Layer 6 of a small transformer language model trained on English Wikipedia (13 layers, counted from 0, width 128).
A neuron adds its activation times its output weights to the MLP's output. To switch it off is to set its activation to zero at one token and run the rest of the model.

Output weights of the MLP neurons that the questions are about. A number n stands for n times 0.00055.
n13: -156 -41 108 124 -160 27 -98 -48 199 114 32 -127 249 71 32 -173 24 -48 -179 37 -78 -187 16 0 -38 -195 -58 321 3 181 -34 -224 -87 -152 209 27 0 224 150 -51 132 -76 -10 3 45 42 10 41 7 22 -179 -146 -85 -7 95 67 29 19 191 -76 233 24 9 37 -45 11 -61 128 -37 -97 112 30 63 98 110 7 -102 -25 10 -324 107 206 -114 -53 -3 -29 47 41 41 94 -21 -74 58 -309 -32 212 -58 153 -129 82 98 51 7 -20 88 34 -201 -141 114 -57 -17 -187 73 123 -62 -39 -26 -98 -7 -10 27 -111 -78 13 -39 26 111 -69
n16: 121 127 114 25 -61 -181 63 83 -192 -46 -102 7 44 43 -4 107 -66 64 254 344 -37 -51 -154 4 45 -14 -28 -214 -22 -147 -11 82 -26 -45 -73 -26 -195 192 -101 -189 -133 29 -156 93 134 70 -4 67 176 -109 -65 63 155 -16 -69 3 -64 -44 -105 130 -29 -150 -114 0 -49 -120 15 95 -138 8 -84 29 -167 -79 -47 121 111 139 103 71 -103 122 -17 -119 -164 -43 278 92 11 -7 -261 -215 164 166 87 108 101 4 -167 107 -183 115 -155 -400 -61 81 75 -110 105 166 -4 230 210 124 75 -148 155 84 24 42 55 -117 -151 111 28 -113 58 -7
n64: 210 66 138 -216 -83 -49 -268 -218 58 142 -141 -117 -8 -214 43 -13 -89 210 164 -28 -24 -52 19 -70 38 -170 78 -166 116 120 -69 119 4 238 -19 -8 174 133 -96 156 -37 220 193 -207 63 70 -235 -128 238 -26 -48 78 -219 -137 233 220 107 -116 -54 -40 -80 97 38 -20 -74 -116 217 -158 125 -43 147 -72 131 44 -169 151 -46 19 0 91 11 157 134 8 -265 79 -120 -102 49 211 -112 -123 -9 -136 -67 37 79 -70 -130 325 -15 -214 154 115 68 -242 -142 115 232 -175 -115 130 92 110 -202 11 -32 24 26 -4 32 -270 180 -16 0 -86 90 -205
n91: 187 -92 -25 122 95 -84 -193 -164 34 -99 -95 49 -118 -13 254 -474 -51 -161 27 121 -36 -78 29 -56 -81 165 45 319 0 34 -91 -50 -88 -61 154 0 -56 -20 74 0 139 62 211 -105 48 94 -81 252 193 -26 -23 220 118 43 -74 45 -8 33 -89 -190 -4 71 103 -149 182 -179 -243 -162 20 -127 285 125 -307 148 -125 -210 34 26 27 54 -15 161 -203 113 -29 -145 -125 -95 -188 -70 -81 -176 -17 35 98 -24 -20 115 -78 -69 151 192 -275 -164 87 -31 -98 -58 -20 208 -68 214 15 89 35 -92 -26 -59 99 134 75 -88 87 19 263 183 -168 -15
n101: -130 -116 -35 33 -208 -47 118 8 -101 -20 45 143 -38 58 -93 128 127 74 156 92 -17 176 16 9 221 -68 146 56 207 8 -4 -41 -233 -65 4 -4 -22 33 -230 13 -319 -279 -29 142 -75 28 170 -98 -17 -188 -345 -85 167 -225 -84 165 12 27 74 -96 154 89 78 13 -146 -246 34 -165 -63 41 123 -334 61 -9 231 64 185 -211 235 82 24 91 31 -83 -83 127 75 -98 197 -82 112 -88 104 225 -83 133 297 -43 197 -111 96 -107 -138 120 -102 -47 -183 62 -242 209 60 -67 349 20 -329 80 99 -198 83 148 -148 -228 -43 -140 82 -41 112 -4
n132: 94 -25 -127 98 -64 -225 -62 -54 31 94 -90 -145 323 -9 -296 51 16 13 220 244 196 -36 -193 153 15 -15 -19 145 -48 4 179 -55 152 4 15 -78 190 -176 -76 -291 -16 -72 55 248 63 -15 138 94 -12 64 -24 117 356 0 -11 -66 -181 -49 -154 56 0 -4 -72 -12 31 167 -53 -101 -350 -226 260 20 -122 -131 72 191 92 165 -24 -4 106 104 37 211 26 -161 48 -98 136 -109 141 4 22 16 -17 140 -388 -70 130 277 -18 -12 -77 29 -267 -81 -75 -67 -46 4 -106 -315 30 99 75 -139 198 -178 -167 -63 -61 90 -8 -20 -63 149 -245 38
n153: -358 39 -53 26 35 127 -135 58 11 -96 -136 -96 57 -8 -59 148 84 -25 4 15 -73 60 114 -140 -39 47 22 106 -281 -40 -180 -63 126 215 -58 -171 97 -136 113 -39 96 -11 218 70 285 -58 -4 -62 -30 265 203 -191 96 66 -90 84 -171 162 133 -11 154 15 -112 61 -286 101 -220 111 -117 29 -287 53 257 -176 -163 -96 -239 -117 104 233 -21 41 87 8 -64 118 -53 173 -19 -74 -206 -51 122 184 12 58 -39 89 186 -142 128 185 210 0 4 17 138 -148 211 -44 -8 -126 -108 29 -93 -72 -55 -92 112 71 31 -7 -85 -119 144 22 -122 -64
n158: 51 162 43 -94 54 35 25 -26 -192 -30 -172 7 190 12 -123 81 -140 81 -58 42 -94 -138 7 -174 -185 184 4 103 240 -368 -148 -53 10 36 -218 -107 119 31 180 110 -20 -111 166 103 -95 -48 -60 -90 -4 -140 -283 86 56 127 -175 163 11 165 76 53 -61 23 -10 -173 -45 -57 20 23 96 8 97 334 97 -367 73 66 -125 18 -38 -166 7 -71 -18 214 33 124 -65 -70 -63 76 -71 -202 91 206 141 -205 28 -117 -76 -15 4 114 275 -75 199 120 48 30 44 -233 -165 149 -55 142 79 199 -26 -124 97 -64 -85 -165 98 57 -4 -98 -173 262
n175: 14 -125 272 147 -149 102 107 -36 -20 -102 196 -37 -114 -4 16 -102 156 23 -44 -33 217 285 142 48 142 -129 -4 -9 -96 -158 -226 -149 -49 117 16 13 233 -151 -234 -68 34 -83 -160 26 -56 69 -113 -180 120 -55 -96 37 49 -230 263 153 16 -102 39 150 -217 -160 -96 180 8 0 111 -63 -139 9 -72 8 -79 282 -168 119 261 121 62 57 -91 73 -233 -37 -79 -37 -8 -111 77 -208 22 12 59 -58 -198 150 160 -13 -145 -223 -4 -51 -13 -43 -4 122 -39 -181 48 254 145 -333 -151 175 -25 198 70 -156 106 358 135 241 -13 -83 53 -135 -287 333
n199: 15 72 -59 -58 75 -85 0 -35 -13 -26 -87 -246 -161 170 -3 -4 10 -7 39 146 189 -23 -66 -34 113 -99 77 124 -63 -80 78 20 -36 28 61 38 -96 -209 -106 -41 88 3 212 226 -4 131 -142 150 69 -44 -10 -126 36 -216 -196 169 -238 -121 148 83 63 -94 -62 -60 200 -57 -126 71 177 -241 -74 -139 -14 25 -93 81 0 31 69 36 -75 90 169 -86 -25 -62 33 125 -99 118 -92 38 150 -102 -174 -48 3 61 14 -85 -101 -48 46 129 -127 -89 -69 -26 226 240 -176 14 -88 9 -79 -18 -11 -17 4 166 7 68 -91 292 299 -10 39 -47
n223: 32 152 -97 -99 -24 70 -109 138 73 -7 4 106 -76 104 0 -263 -11 -20 -4 18 62 29 -7 -4 38 73 -56 4 25 175 -15 21 62 45 -167 111 0 -293 -11 74 191 -133 103 78 -382 24 -19 126 -43 -7 -14 -32 -56 119 0 -174 -92 7 113 -136 -227 -142 18 -98 14 305 100 -168 127 199 -110 4 250 121 -116 110 76 -24 -139 -124 -252 -259 50 172 143 -145 -83 118 129 -105 -160 135 -121 212 30 -244 37 0 34 -7 -27 92 -46 66 199 -97 -30 -298 -37 154 203 -31 -192 -72 103 89 85 -62 -103 87 -164 85 99 -7 14 -35 39 171
n234: 161 23 -35 -104 71 -93 121 -181 37 -175 -96 -177 15 117 169 236 -184 -42 -31 -8 85 167 -104 20 -43 -142 -66 8 90 -81 -42 -45 -164 -35 -88 -16 -133 133 -8 -4 46 -45 138 262 235 -161 265 66 128 -114 193 -96 37 -84 -97 77 -63 -113 110 279 -235 -322 271 103 110 170 271 100 -49 -230 319 -72 -119 -99 76 58 -80 92 -41 112 -107 -235 -123 -11 39 19 136 35 117 36 70 -153 -258 -113 159 82 -106 73 72 -52 63 -101 -32 -85 132 85 51 -145 102 121 -8 176 -79 -65 -49 -17 -183 4 -87 -115 -184 -4 131 52 -44 15 -208 -72
n238: -105 165 107 -124 0 -146 -135 20 -32 -145 -168 232 215 44 203 95 -149 0 154 -12 -175 49 23 42 47 122 44 -55 81 28 296 109 -122 13 43 -156 -258 -74 -33 -113 -58 37 -157 173 134 20 43 202 -199 234 -192 28 76 27 -43 -189 -81 -115 -68 16 45 -83 7 70 40 127 -231 -29 78 -80 137 102 151 -223 -123 -8 -83 203 36 12 35 -227 -34 -143 116 310 119 84 -290 89 -102 43 -225 98 -142 -25 144 -50 378 -170 -177 92 -92 63 -26 188 -141 8 -318 96 -121 -234 -187 136 -48 -343 134 79 180 98 -46 144 88 69 28 -116 145 120
n313: 172 -115 -107 -105 54 205 240 -51 177 -109 35 -46 -217 -107 52 30 -76 -48 -71 -151 29 -202 298 134 -44 97 -154 -89 82 -35 -84 -32 81 26 104 -48 182 -40 258 59 -220 -79 11 -22 -49 -3 -11 81 53 -114 -36 -49 84 36 96 48 -64 -67 -224 -64 75 138 168 -220 119 -127 -217 -11 206 -74 102 -32 83 -109 -87 -36 -90 -57 -251 71 -102 90 87 72 -20 116 11 29 110 -111 -67 52 190 -4 121 -162 107 202 139 -43 -17 151 134 40 0 -24 -75 315 -115 157 -150 -159 -7 -201 4 -134 129 -229 -51 -150 163 -46 0 78 21 137 23 -126
n318: 127 113 23 24 184 200 -22 -148 118 248 -32 155 -193 213 -107 -60 -268 132 153 192 -54 -192 77 0 -8 -8 -87 -46 20 39 116 125 -275 51 -51 159 46 49 -77 17 -83 -167 192 8 55 -24 -64 -305 85 164 53 131 -171 -85 198 -8 16 -126 -42 -57 -57 -202 -80 176 95 17 -71 -153 -61 4 -116 49 -111 115 -57 33 -63 -73 329 -44 -166 -4 -83 272 -111 212 -106 274 96 -27 -67 149 308 130 -81 -406 223 -204 107 12 -146 -238 83 42 -186 5 144 -40 -101 -35 -200 4 12 -58 -169 171 14 -4 -143 -55 210 -100 -17 48 -4 112 -245 31
n356: 422 101 -179 -181 81 -298 -11 113 -80 23 -54 -31 16 97 -84 54 -123 70 -263 35 -40 233 182 -69 78 72 -161 25 -4 19 -64 -12 -245 61 -156 -158 -204 -87 -24 -355 -52 98 27 163 -9 -122 29 28 47 -37 106 203 -158 30 105 23 -62 11 -164 -161 146 44 13 -154 157 131 246 -32 119 -34 56 -122 -302 -17 -16 -156 4 196 -120 -101 -60 120 -95 -16 156 -23 87 -16 -32 -230 -89 113 -119 75 108 -65 223 157 128 0 43 40 25 56 8 101 86 -66 130 -67 -117 -132 345 -90 23 -151 -213 191 178 -53 -319 150 116 39 35 -15 190 153

Each question names a token from some text and the token that comes next. It shows the activations a of the neurons there, in the order above. A number n stands for n times 0.0043.

Then comes g, the gradient of the next token's log-probability with respect to the MLP's output, scaled to length 1. A neuron's effect is roughly proportional to its activation times (output weights . g). A number n stands for n times 0.00068.

"al", then "ification"
a: -29 -32 -1 -20 -19 -26 -5 -25 -8 -34 -39 -33 -37 -39 -2 -39
g: -230 24 118 236 74 -104 -30 12 101 -153 -192 168 224 -176 -34 179 386 -21 -48 98 -72 -34 -29 66 204 -322 -130 59 -140 -131 -98 -29 -113 -149 80 -59 -148 13 -62 145 44 79 83 -17 37 74 168 119 92 -203 39 141 3 -77 120 -59 -27 -110 323 -67 220 58 -25 -80 -106 -53 -12 -176 6 243 -17 -96 -80 16 -101 96 69 184 -44 -75 -109 -78 54 86 -114 -90 66 -74 265 -123 106 -304 -279 -65 93 183 59 -34 -184 -183 227 88 0 -28 -35 159 -238 136 124 -205 110 43 -57 26 151 -42 29 -1 -117 -23 -150 -113 -4 169 -84 101 40 -52
Which neuron, switched off, raises the next token's probability most? n13

"our", then " world"
a: -35 -12 -31 -4 -20 -4 -8 -37 -10 -28 -21 -13 -4 -19 50 -14
g: 59 -197 -88 191 -59 -179 13 97 -33 -16 -178 268 -68 -162 -77 76 55 169 98 34 175 279 185 -70 31 -36 -256 -101 203 -196 87 230 -172 -6 -133 -116 202 4 -71 176 -157 50 -137 239 67 -152 215 -24 -89 76 61 135 -135 85 -52 -143 -192 -30 -13 132 27 164 -121 -60 11 -14 135 -187 269 92 -58 -229 32 -36 -60 73 -5 -217 -127 34 -13 8 -53 -56 175 101 241 -67 -100 22 -78 17 140 -66 81 160 -19 232 50 -215 37 -211 44 165 -206 -144 -143 103 -137 129 59 -159 9 -73 75 -54 -273 -151 -9 -20 -34 166 -7 89 -38 164 79 -97
Which two neurons, each switched off alone, lower its probability most, in order? n13, n158

" inter", then "est"
a: -25 175 20 -8 -38 -32 -32 -39 92 1 -9 40 -15 -7 -9 -38
g: 66 1 13 20 -76 16 -98 218 357 84 43 2 -147 124 40 251 25 -45 127 -150 -5 -172 -108 -84 -107 -36 58 -151 -262 -61 80 -109 -293 129 -21 -37 57 10 -9 -36 242 -156 -12 -233 -85 192 -143 -180 -92 155 135 -201 -104 226 -78 266 -68 -6 3 201 52 88 -29 -19 117 147 -81 3 -154 -46 12 55 -168 2 19 -25 34 35 -95 -72 141 -100 -113 169 63 -14 34 -79 -35 183 -38 -14 175 141 29 -129 -132 -34 -14 13 -51 -181 87 280 16 159 234 223 -198 -105 -80 -110 -38 -71 -93 -44 119 -295 -177 -58 78 327 114 123 -78 -228 74 80
Which neuron, switched off, lowers the next token's probability most? n101

" Mont", then "p"
a: -10 -39 -38 0 -39 -38 -9 -3 347 -17 -40 -14 -21 -36 -12 -33
g: -117 90 96 258 166 -50 150 -51 142 -35 -39 69 -7 -91 -51 -184 -98 -72 172 98 -71 -41 -202 76 -120 -67 -55 154 -21 -27 145 -223 -252 53 24 -11 -246 28 -154 5 -12 50 0 -61 -103 67 -70 -205 -105 -58 -48 313 376 -267 69 2 -3 -7 120 -132 -207 -110 -184 133 -47 50 186 -77 -252 32 -120 102 71 198 -112 -292 -56 71 236 0 -71 160 49 102 -38 55 75 190 145 10 -33 41 -71 76 178 -130 -118 21 -37 5 -171 -88 -90 -141 17 166 95 66 357 -6 101 34 68 134 -58 239 -54 -42 12 -74 -26 -107 68 52 -84 25 -295 201
Which two neurons, each switched off alone, lower its probability most, in order? n175, n313

",", then " such"
a: -32 -33 -27 -29 -22 -25 -5 102 -15 4 21 -37 -30 -39 -23 -36
g: -64 -45 184 -216 -11 -315 98 -138 134 -170 -127 -109 -16 174 -75 81 -114 60 -32 13 140 -67 162 31 171 -141 329 35 10 14 165 -91 -94 -25 -43 -66 102 -16 -65 66 258 129 8 -170 -69 -114 110 -89 -37 -79 -104 129 -66 40 24 -215 -230 -7 10 -52 -90 39 87 -115 -85 -170 -6 -113 116 163 -187 -49 -19 69 17 148 -131 6 -107 -241 18 130 -182 12 -91 -90 -84 132 -144 122 -105 50 -41 -101 228 -323 67 -9 -111 -162 -21 88 82 -16 119 80 -103 281 247 208 -155 -74 192 -22 -59 209 -155 64 266 -73 -76 -9 102 217 197 84 241 26
Which two neurons, each switched off alone, lower its probability most, in order? n158, n132

" in", then " 1998"
a: -27 -35 -21 -38 -7 -34 -12 -38 -37 74 23 -40 -34 -6 -36 -8
g: 44 -13 76 -332 41 -19 165 -216 -12 -251 -215 83 -335 -55 40 40 16 -14 -3 67 39 -2 295 44 -140 -68 -213 -81 -213 -134 -65 109 51 77 -119 -50 -70 112 87 23 5 -87 264 -32 -133 -276 119 135 80 26 191 80 61 165 80 -55 109 -119 -42 109 -150 54 101 -164 37 -403 22 -12 75 205 4 105 -65 115 56 -185 161 -302 17 136 47 139 -2 155 82 87 -85 51 -73 28 -79 46 -94 123 102 207 98 130 -65 -146 -5 101 -198 104 -98 -31 -59 38 42 -137 40 -166 0 -80 75 -62 185 114 127 -71 -46 -228 83 -7 239 -157 228 -56
Which neuron, switched off, lowers the next token's probability most? n132

"ing", then " on"
a: -38 -34 -21 -19 -16 -22 -17 -39 -40 100 -39 -34 -35 -26 -39 -11
g: 6 106 -211 -17 208 167 -88 -4 -470 -82 130 -172 -76 -153 28 284 4 -14 -99 49 -54 -38 -7 -78 -199 -113 -152 69 88 -157 25 46 -42 -102 -164 53 158 65 -293 14 22 58 -46 -254 274 -50 -36 148 19 145 -137 48 82 132 -31 48 241 143 104 -51 73 -66 -128 302 189 -9 56 116 183 258 -114 -38 111 -202 -61 21 14 -97 -22 -178 -164 136 -118 131 -8 19 -35 68 -32 157 -120 173 10 -16 45 63 -128 -36 -16 46 -163 249 34 10 136 -138 15 27 51 1 167 189 -114 60 81 -153 -118 22 97 4 5 123 -91 -209 74 -304 -101 -110
Which neuron, switched off, raises the next token's probability most? n158

"ute", then " for"
a: -31 -3 -34 -25 -32 170 -2 -2 4 -39 -15 213 -33 -39 -8 81
g: -224 167 60 196 144 89 -14 -89 -40 67 -48 -124 21 -175 -28 288 99 -140 155 56 104 176 28 -213 67 -105 58 -152 48 11 30 28 -82 218 -81 43 45 25 47 59 75 -16 -11 -242 10 -291 13 159 78 -83 -222 -137 -124 -29 279 91 38 -337 -77 -39 117 -173 -53 120 92 77 -46 -108 171 61 40 -7 175 -55 -143 -158 83 -205 -83 -20 163 148 14 340 28 -75 91 199 -239 -36 80 -7 -63 91 -307 81 -88 -70 -157 45 124 193 240 -29 94 127 -177 146 -119 -160 -88 -16 37 31 -298 -216 -24 -23 -62 22 -17 64 32 -119 40 38 -69 158
Which neuron, switched off, raises the next token's probability most? n234

"s", then "or"
a: -18 -15 -20 -6 94 -7 -19 -39 -22 128 -28 -35 -5 21 -8 -9
g: 178 -10 237 14 -113 99 -81 -112 56 6 136 -251 -74 -96 224 -74 -28 -11 86 175 -244 45 -20 -89 98 12 -128 -20 -184 78 12 -74 105 -85 199 293 -10 -27 -62 -5 -84 117 176 19 -313 262 -237 -8 129 216 44 26 14 -171 155 -146 71 -115 -143 183 -74 62 -23 132 12 19 75 20 85 -12 -92 -72 21 92 -102 132 88 175 187 -21 -80 149 33 32 108 -169 132 -91 -141 125 -217 -40 -279 -61 -277 -77 19 -142 -112 101 -120 84 91 176 -164 73 252 132 -81 -173 86 104 -283 -91 13 -1 33 71 55 188 -44 -32 -214 -123 45 -211 114 -149
Which two neurons, each switched off alone, lower its probability most, in order? n199, n158

"am", then "ine"
a: 26 -14 0 -6 -35 -29 -8 22 -9 -29 -20 -38 -10 -37 -1 -18
g: -210 5 -34 -8 17 27 68 162 133 -92 -290 10 256 -115 2 -38 -54 79 -26 131 -121 28 -132 -45 70 -364 -23 -57 -79 -143 -137 136 -21 4 72 156 206 -7 208 -26 -104 -233 151 -124 59 -43 91 -28 -52 -199 -51 161 -25 154 -37 85 47 -36 9 84 92 133 111 246 62 -41 -243 -63 182 -58 66 -203 4 179 -87 11 154 -247 -310 159 -3 -55 19 200 -139 73 -41 -162 200 86 337 -50 120 -3 126 72 -107 69 -18 -88 -134 -285 -179 -4 -27 -79 -42 271 31 -144 -85 176 -133 -48 102 195 239 -97 123 -31 -132 11 -41 -113 72 -12 -7 -56
Which neuron, switched off, lowers the next token's probability most? n356

"M", then "U"
a: -40 50 -10 -27 -11 -13 -23 -34 -29 2 -39 -27 391 -39 -39 -25
g: -166 -29 -51 -92 58 -77 -116 143 102 141 38 154 -78 62 28 179 160 -24 18 131 174 -41 -39 -104 -58 -55 160 210 67 -296 -242 8 -63 272 251 2 -109 -51 -148 28 -82 73 -48 -71 23 19 21 56 -147 63 -84 -82 -6 -94 198 -129 -112 -85 -197 -22 -97 239 -137 -128 174 13 32 146 -142 -73 80 242 99 -305 129 156 -101 44 -192 -169 192 -63 -386 173 -120 -14 287 -70 -100 29 -160 77 -86 -98 -33 -4 -112 272 163 -90 113 -59 10 -130 -44 -46 -55 -208 -95 -58 -43 -91 75 187 -102 110 48 168 59 227 -70 89 38 -134 78 194 -15 47
Which neuron, switched off, lowers the next token's probability most? n238

"ations", then " to"
a: -40 -39 -36 -8 -39 -34 -35 -39 -22 -35 -10 -38 -39 -24 -8 -35
g: 205 -55 -12 159 71 83 -28 45 -147 -320 84 9 235 57 5 32 -347 61 -58 171 -211 13 -74 -102 134 111 -120 143 -93 -163 277 -196 -145 -106 -76 102 150 -20 -86 -83 -88 -51 -12 79 115 92 212 40 28 70 -22 24 -45 208 -106 -134 -78 144 -37 -51 36 -37 83 15 -24 -30 270 -229 41 -107 -117 -7 -144 10 -156 36 209 17 -130 85 -19 227 -279 -30 102 -111 14 25 -349 15 168 223 -140 134 276 35 -179 32 -162 -58 37 187 169 64 -25 -36 96 2 -96 27 211 155 22 8 -75 -269 -185 -42 -23 108 -65 -163 62 -135 20 81 -79 101
Which neuron, switched off, lowers the next token's probability most? n64

" a", then "c"
a: -32 -17 -15 -20 -35 -39 2 2 151 -36 -27 -35 -2 -6 137 40
g: 133 -25 242 158 9 201 40 -62 173 -71 -101 63 -41 0 -102 -10 90 -127 -151 224 -87 161 -109 -80 94 -149 150 62 -24 186 34 -71 279 44 122 35 151 17 -22 -115 67 -67 165 228 -115 252 -140 -72 -151 -143 -206 207 17 -91 150 -190 25 -82 -92 -96 -78 -21 161 73 -170 -164 -129 145 -23 -4 104 355 90 -222 128 -43 -192 -56 -82 -283 111 168 -78 -186 -295 -187 -81 35 11 22 20 -97 -105 -93 81 -168 19 -1 -229 -11 65 129 -55 -115 86 84 -29 -29 -73 328 20 63 76 -108 -167 211 134 -108 84 120 -19 -177 -103 -19 -19 -14 49 74
Which two neurons, each switched off alone, lower its probability most, in order? n175, n234

"s", then ","
a: 60 0 -32 -2 -21 -1 -30 29 54 49 -6 -16 -3 104 -23 -3
g: 10 -144 286 -19 -85 44 83 -127 -10 -44 -66 -21 66 45 -102 290 -42 7 -74 51 62 31 160 -128 -67 51 -63 271 74 208 -105 -111 84 -98 -204 -112 33 -52 -82 188 -164 -95 -145 180 -13 -31 -58 162 -180 -193 211 109 -8 -16 -62 -170 -70 139 -7 198 -339 75 -69 8 -44 162 -76 104 -73 -93 115 143 -122 178 -76 -40 40 76 14 93 97 -18 -70 -156 161 26 -94 195 57 -77 -140 78 15 -50 107 5 175 -101 144 0 21 -170 -162 121 -170 -184 291 166 -15 66 -325 -228 -34 -86 324 19 114 -176 -51 -172 -26 37 -107 -109 -18 150 293 -76
Which neuron, switched off, lowers the next token's probability most? n313

",", then " at"
a: -1 -36 -31 -25 -30 36 -39 271 -39 16 -33 -36 -29 -36 -34 14
g: 117 -160 -59 -14 27 110 -4 -145 87 327 333 -11 -147 -57 107 -121 139 9 -3 31 -86 153 -232 -317 -218 -47 0 41 3 72 -125 59 137 105 234 49 -51 -36 180 -156 -183 -73 -110 53 179 196 -148 182 138 90 -70 -75 -196 112 99 45 243 6 -53 -3 75 -176 -235 -77 124 -21 -228 99 -112 -64 80 145 49 -322 -24 -92 -33 -137 75 164 44 -69 8 104 -5 -35 -127 -63 29 96 -175 138 -149 125 -75 9 174 60 -5 311 -84 -56 -172 -44 246 -127 60 -111 -25 147 44 125 -71 102 1 -106 155 120 -177 -24 162 -2 -84 -143 -160 -49 -10 -166
Which neuron, switched off, raises the next token's probability most? n158

"and", then " st"
a: -34 41 476 -10 -31 10 -7 -35 -12 -39 -39 -39 -2 -3 -31 -39
g: 75 90 -104 -118 -11 -141 5 194 14 -4 351 -145 176 -63 80 -107 83 -44 -71 -129 51 -175 34 -166 -107 -228 65 -226 -8 40 73 153 57 165 -49 -76 44 -56 343 -19 58 24 219 -104 183 -80 174 103 177 148 257 -136 73 -24 -133 16 -97 188 -215 0 81 -63 -126 -176 -96 -47 55 -122 58 77 -49 22 230 -119 7 200 -105 85 132 -20 -176 141 -27 59 -106 -92 10 39 -273 63 159 134 -14 -217 368 290 52 9 -116 27 -68 -234 109 32 44 -3 -70 78 -41 -41 36 -68 91 56 -74 -310 -153 56 -142 -60 -119 34 -162 -13 -97 108 -106 -114
Which neuron, switched off, lowers the next token's probability most? n64

"co", then " |"
a: -22 -10 -38 100 -33 -24 -28 0 -18 -38 -38 -34 -5 -38 -15 -2
g: 110 -110 -64 86 149 362 45 -38 -69 -102 -163 76 298 -286 167 -24 -80 105 -94 28 -30 -129 33 -40 -27 152 -159 -8 -171 -28 144 -119 -154 113 14 42 -67 -130 84 -85 -62 130 92 5 -209 19 -5 -129 -102 -129 -146 108 187 44 -177 136 -7 -22 48 -38 -219 172 -141 -56 51 -81 106 29 -180 -5 8 -98 32 -236 249 -18 296 50 -28 78 80 74 -394 39 133 197 64 93 -46 174 108 -178 -216 -32 225 -128 172 -70 107 113 209 -51 7 -34 29 -33 90 209 -149 -138 47 108 -130 -203 -101 -243 -10 51 -22 37 184 -39 34 -130 133 -92 44 95
Which neuron, switched off, lowers the next token's probability most? n91

" power", then " and"
a: -18 -40 -25 -8 -17 -29 -27 -31 81 95 -3 -30 -5 -13 -13 -12
g: -155 184 -60 70 -95 -10 186 34 -305 -190 -63 -189 59 -21 -9 -6 -125 45 7 -39 80 186 16 -225 24 -29 -26 220 -146 33 369 80 173 -182 -164 6 23 68 -148 -176 7 203 -108 -7 -12 -19 -36 -135 -223 55 -109 -20 36 239 77 -16 33 59 5 41 108 42 -184 -86 95 -46 140 218 -73 109 80 -14 56 -49 -75 42 129 112 -231 -163 78 91 -61 114 301 49 -77 96 -206 142 -120 235 189 251 -78 13 135 -239 30 134 -85 165 -114 47 95 208 22 144 -30 21 -130 -27 -6 70 70 -215 -355 -253 -151 0 -111 13 -28 -8 -20 15 -72 -125
Which neuron, switched off, raises the next token's probability most? n175

",", then " 2014"
a: -32 -26 -39 -26 -39 -40 -1 -35 -37 137 296 -30 -24 -37 -14 -26
g: -113 -4 78 -48 -2 33 179 125 22 -23 -147 118 -134 -45 -10 -75 70 -127 18 157 -38 130 173 172 -143 -102 -89 -81 -57 -96 213 16 -96 38 -130 -19 74 44 -132 69 125 10 243 40 -54 87 39 177 71 -101 185 84 23 157 -14 -256 -107 -162 -168 19 -195 -21 -71 -164 -64 -134 -224 -93 184 100 -3 -123 -72 57 98 -242 371 -188 -145 25 210 41 -45 148 121 -169 72 132 154 159 -105 -175 -157 -187 59 34 -49 -28 19 -172 365 -107 -123 -16 -178 33 117 -98 29 49 -36 -221 286 -167 -82 -4 -39 76 340 -97 88 -111 64 58 -127 27 161 138
Which neuron, switched off, lowers the next token's probability most? n223

" O", then "x"
a: -27 -36 -36 0 -27 -11 -7 -39 -31 -16 -35 54 -14 1 42 -7
g: -102 -139 171 -127 193 -17 -172 -12 -52 -213 140 -139 -49 -92 56 92 -133 -10 144 118 -43 211 24 100 27 -38 48 98 276 165 -84 67 -130 115 132 160 -44 -88 -186 -179 -63 74 72 -199 112 358 -38 51 165 30 -113 38 -55 -20 25 220 -106 112 -54 -122 93 21 4 43 -125 -264 -91 12 26 -311 56 14 200 -65 161 -55 -61 -125 -111 57 107 59 -68 74 5 98 -222 -49 -133 96 -89 -208 -84 -15 116 56 -13 22 198 122 -149 46 -68 50 111 -156 218 37 -126 25 191 -223 -99 57 -200 33 107 226 -167 -150 -3 152 2 97 -34 -110 -396 207
Which neuron, switched off, lowers the next token's probability most? n223

"t", then "ter"
a: 214 -8 -3 -39 -20 -29 -19 23 -29 -2 -36 -30 -19 -32 -39 -25
g: -211 28 94 -192 -72 3 3 -71 94 14 125 -101 -85 257 19 -116 71 13 143 -80 -6 190 -153 -19 -93 122 125 177 107 105 134 -44 -177 -166 328 51 -89 78 193 -63 293 -25 54 -128 -136 12 -48 95 -147 -11 -94 -38 -136 -227 217 -64 263 1 146 -184 -151 10 -9 -38 113 58 -224 180 -173 -176 162 175 29 -116 111 106 110 92 -75 -10 -217 42 13 65 24 41 -370 -170 96 8 -17 -132 -149 -6 62 43 -198 -47 190 -258 -160 22 -9 -73 -200 133 152 -5 -38 12 -52 -82 -32 185 -13 104 81 -141 195 -32 45 124 243 12 -2 -191 -128 75
Which neuron, switched off, lowers the next token's probability most? n13

" |", then " O"
a: -13 -35 -38 0 -27 -37 -17 -7 -4 -6 -38 -33 -30 -28 -7 70
g: -199 77 -13 123 -10 -36 -204 133 -241 23 26 -116 62 -8 -33 72 -3 -47 21 -159 -7 178 -207 -189 280 23 154 -55 193 46 85 -292 -97 -28 -304 116 53 -17 -88 78 -33 50 107 -126 53 17 105 -116 251 166 -126 25 156 39 132 295 -84 -53 51 -12 -1 -254 149 -145 221 0 -151 -54 -20 13 -113 80 51 5 159 -31 -286 -310 61 -176 385 -17 217 152 191 -14 -141 -58 -55 11 104 -21 94 -241 67 -135 58 207 62 71 -97 -24 -33 -206 9 -48 173 -19 -47 -64 48 -27 -119 59 -100 -79 -33 144 31 43 189 -173 64 30 -87 -39 -122 108
Which neuron, switched off, raises the next token's probability most? n356

" re", then "min"
a: -35 1 -21 -33 -3 -34 -33 -2 142 140 -8 -26 -6 -20 -39 -4
g: 50 -61 -174 165 117 194 -134 -54 -3 267 86 -9 -43 -166 31 -105 -81 -63 115 -50 -16 -95 360 271 119 38 -86 163 55 -7 -103 -123 -203 2 -216 -2 -207 12 -380 -102 86 157 -13 -204 -12 -13 -18 -88 -85 -211 -68 -31 87 184 -70 -185 64 -147 107 -67 -54 -94 -102 -153 -27 123 25 45 -1 37 -204 34 -45 103 -45 50 71 0 113 158 -201 -71 105 60 -21 -202 374 -85 -27 105 -43 -76 -39 33 -61 35 7 84 -48 36 171 -66 345 100 111 109 5 69 -86 -196 -163 76 -163 59 39 263 149 -152 118 -60 47 -16 319 -18 106 -9 -200 4
Which neuron, switched off, lowers the next token's probability most? n175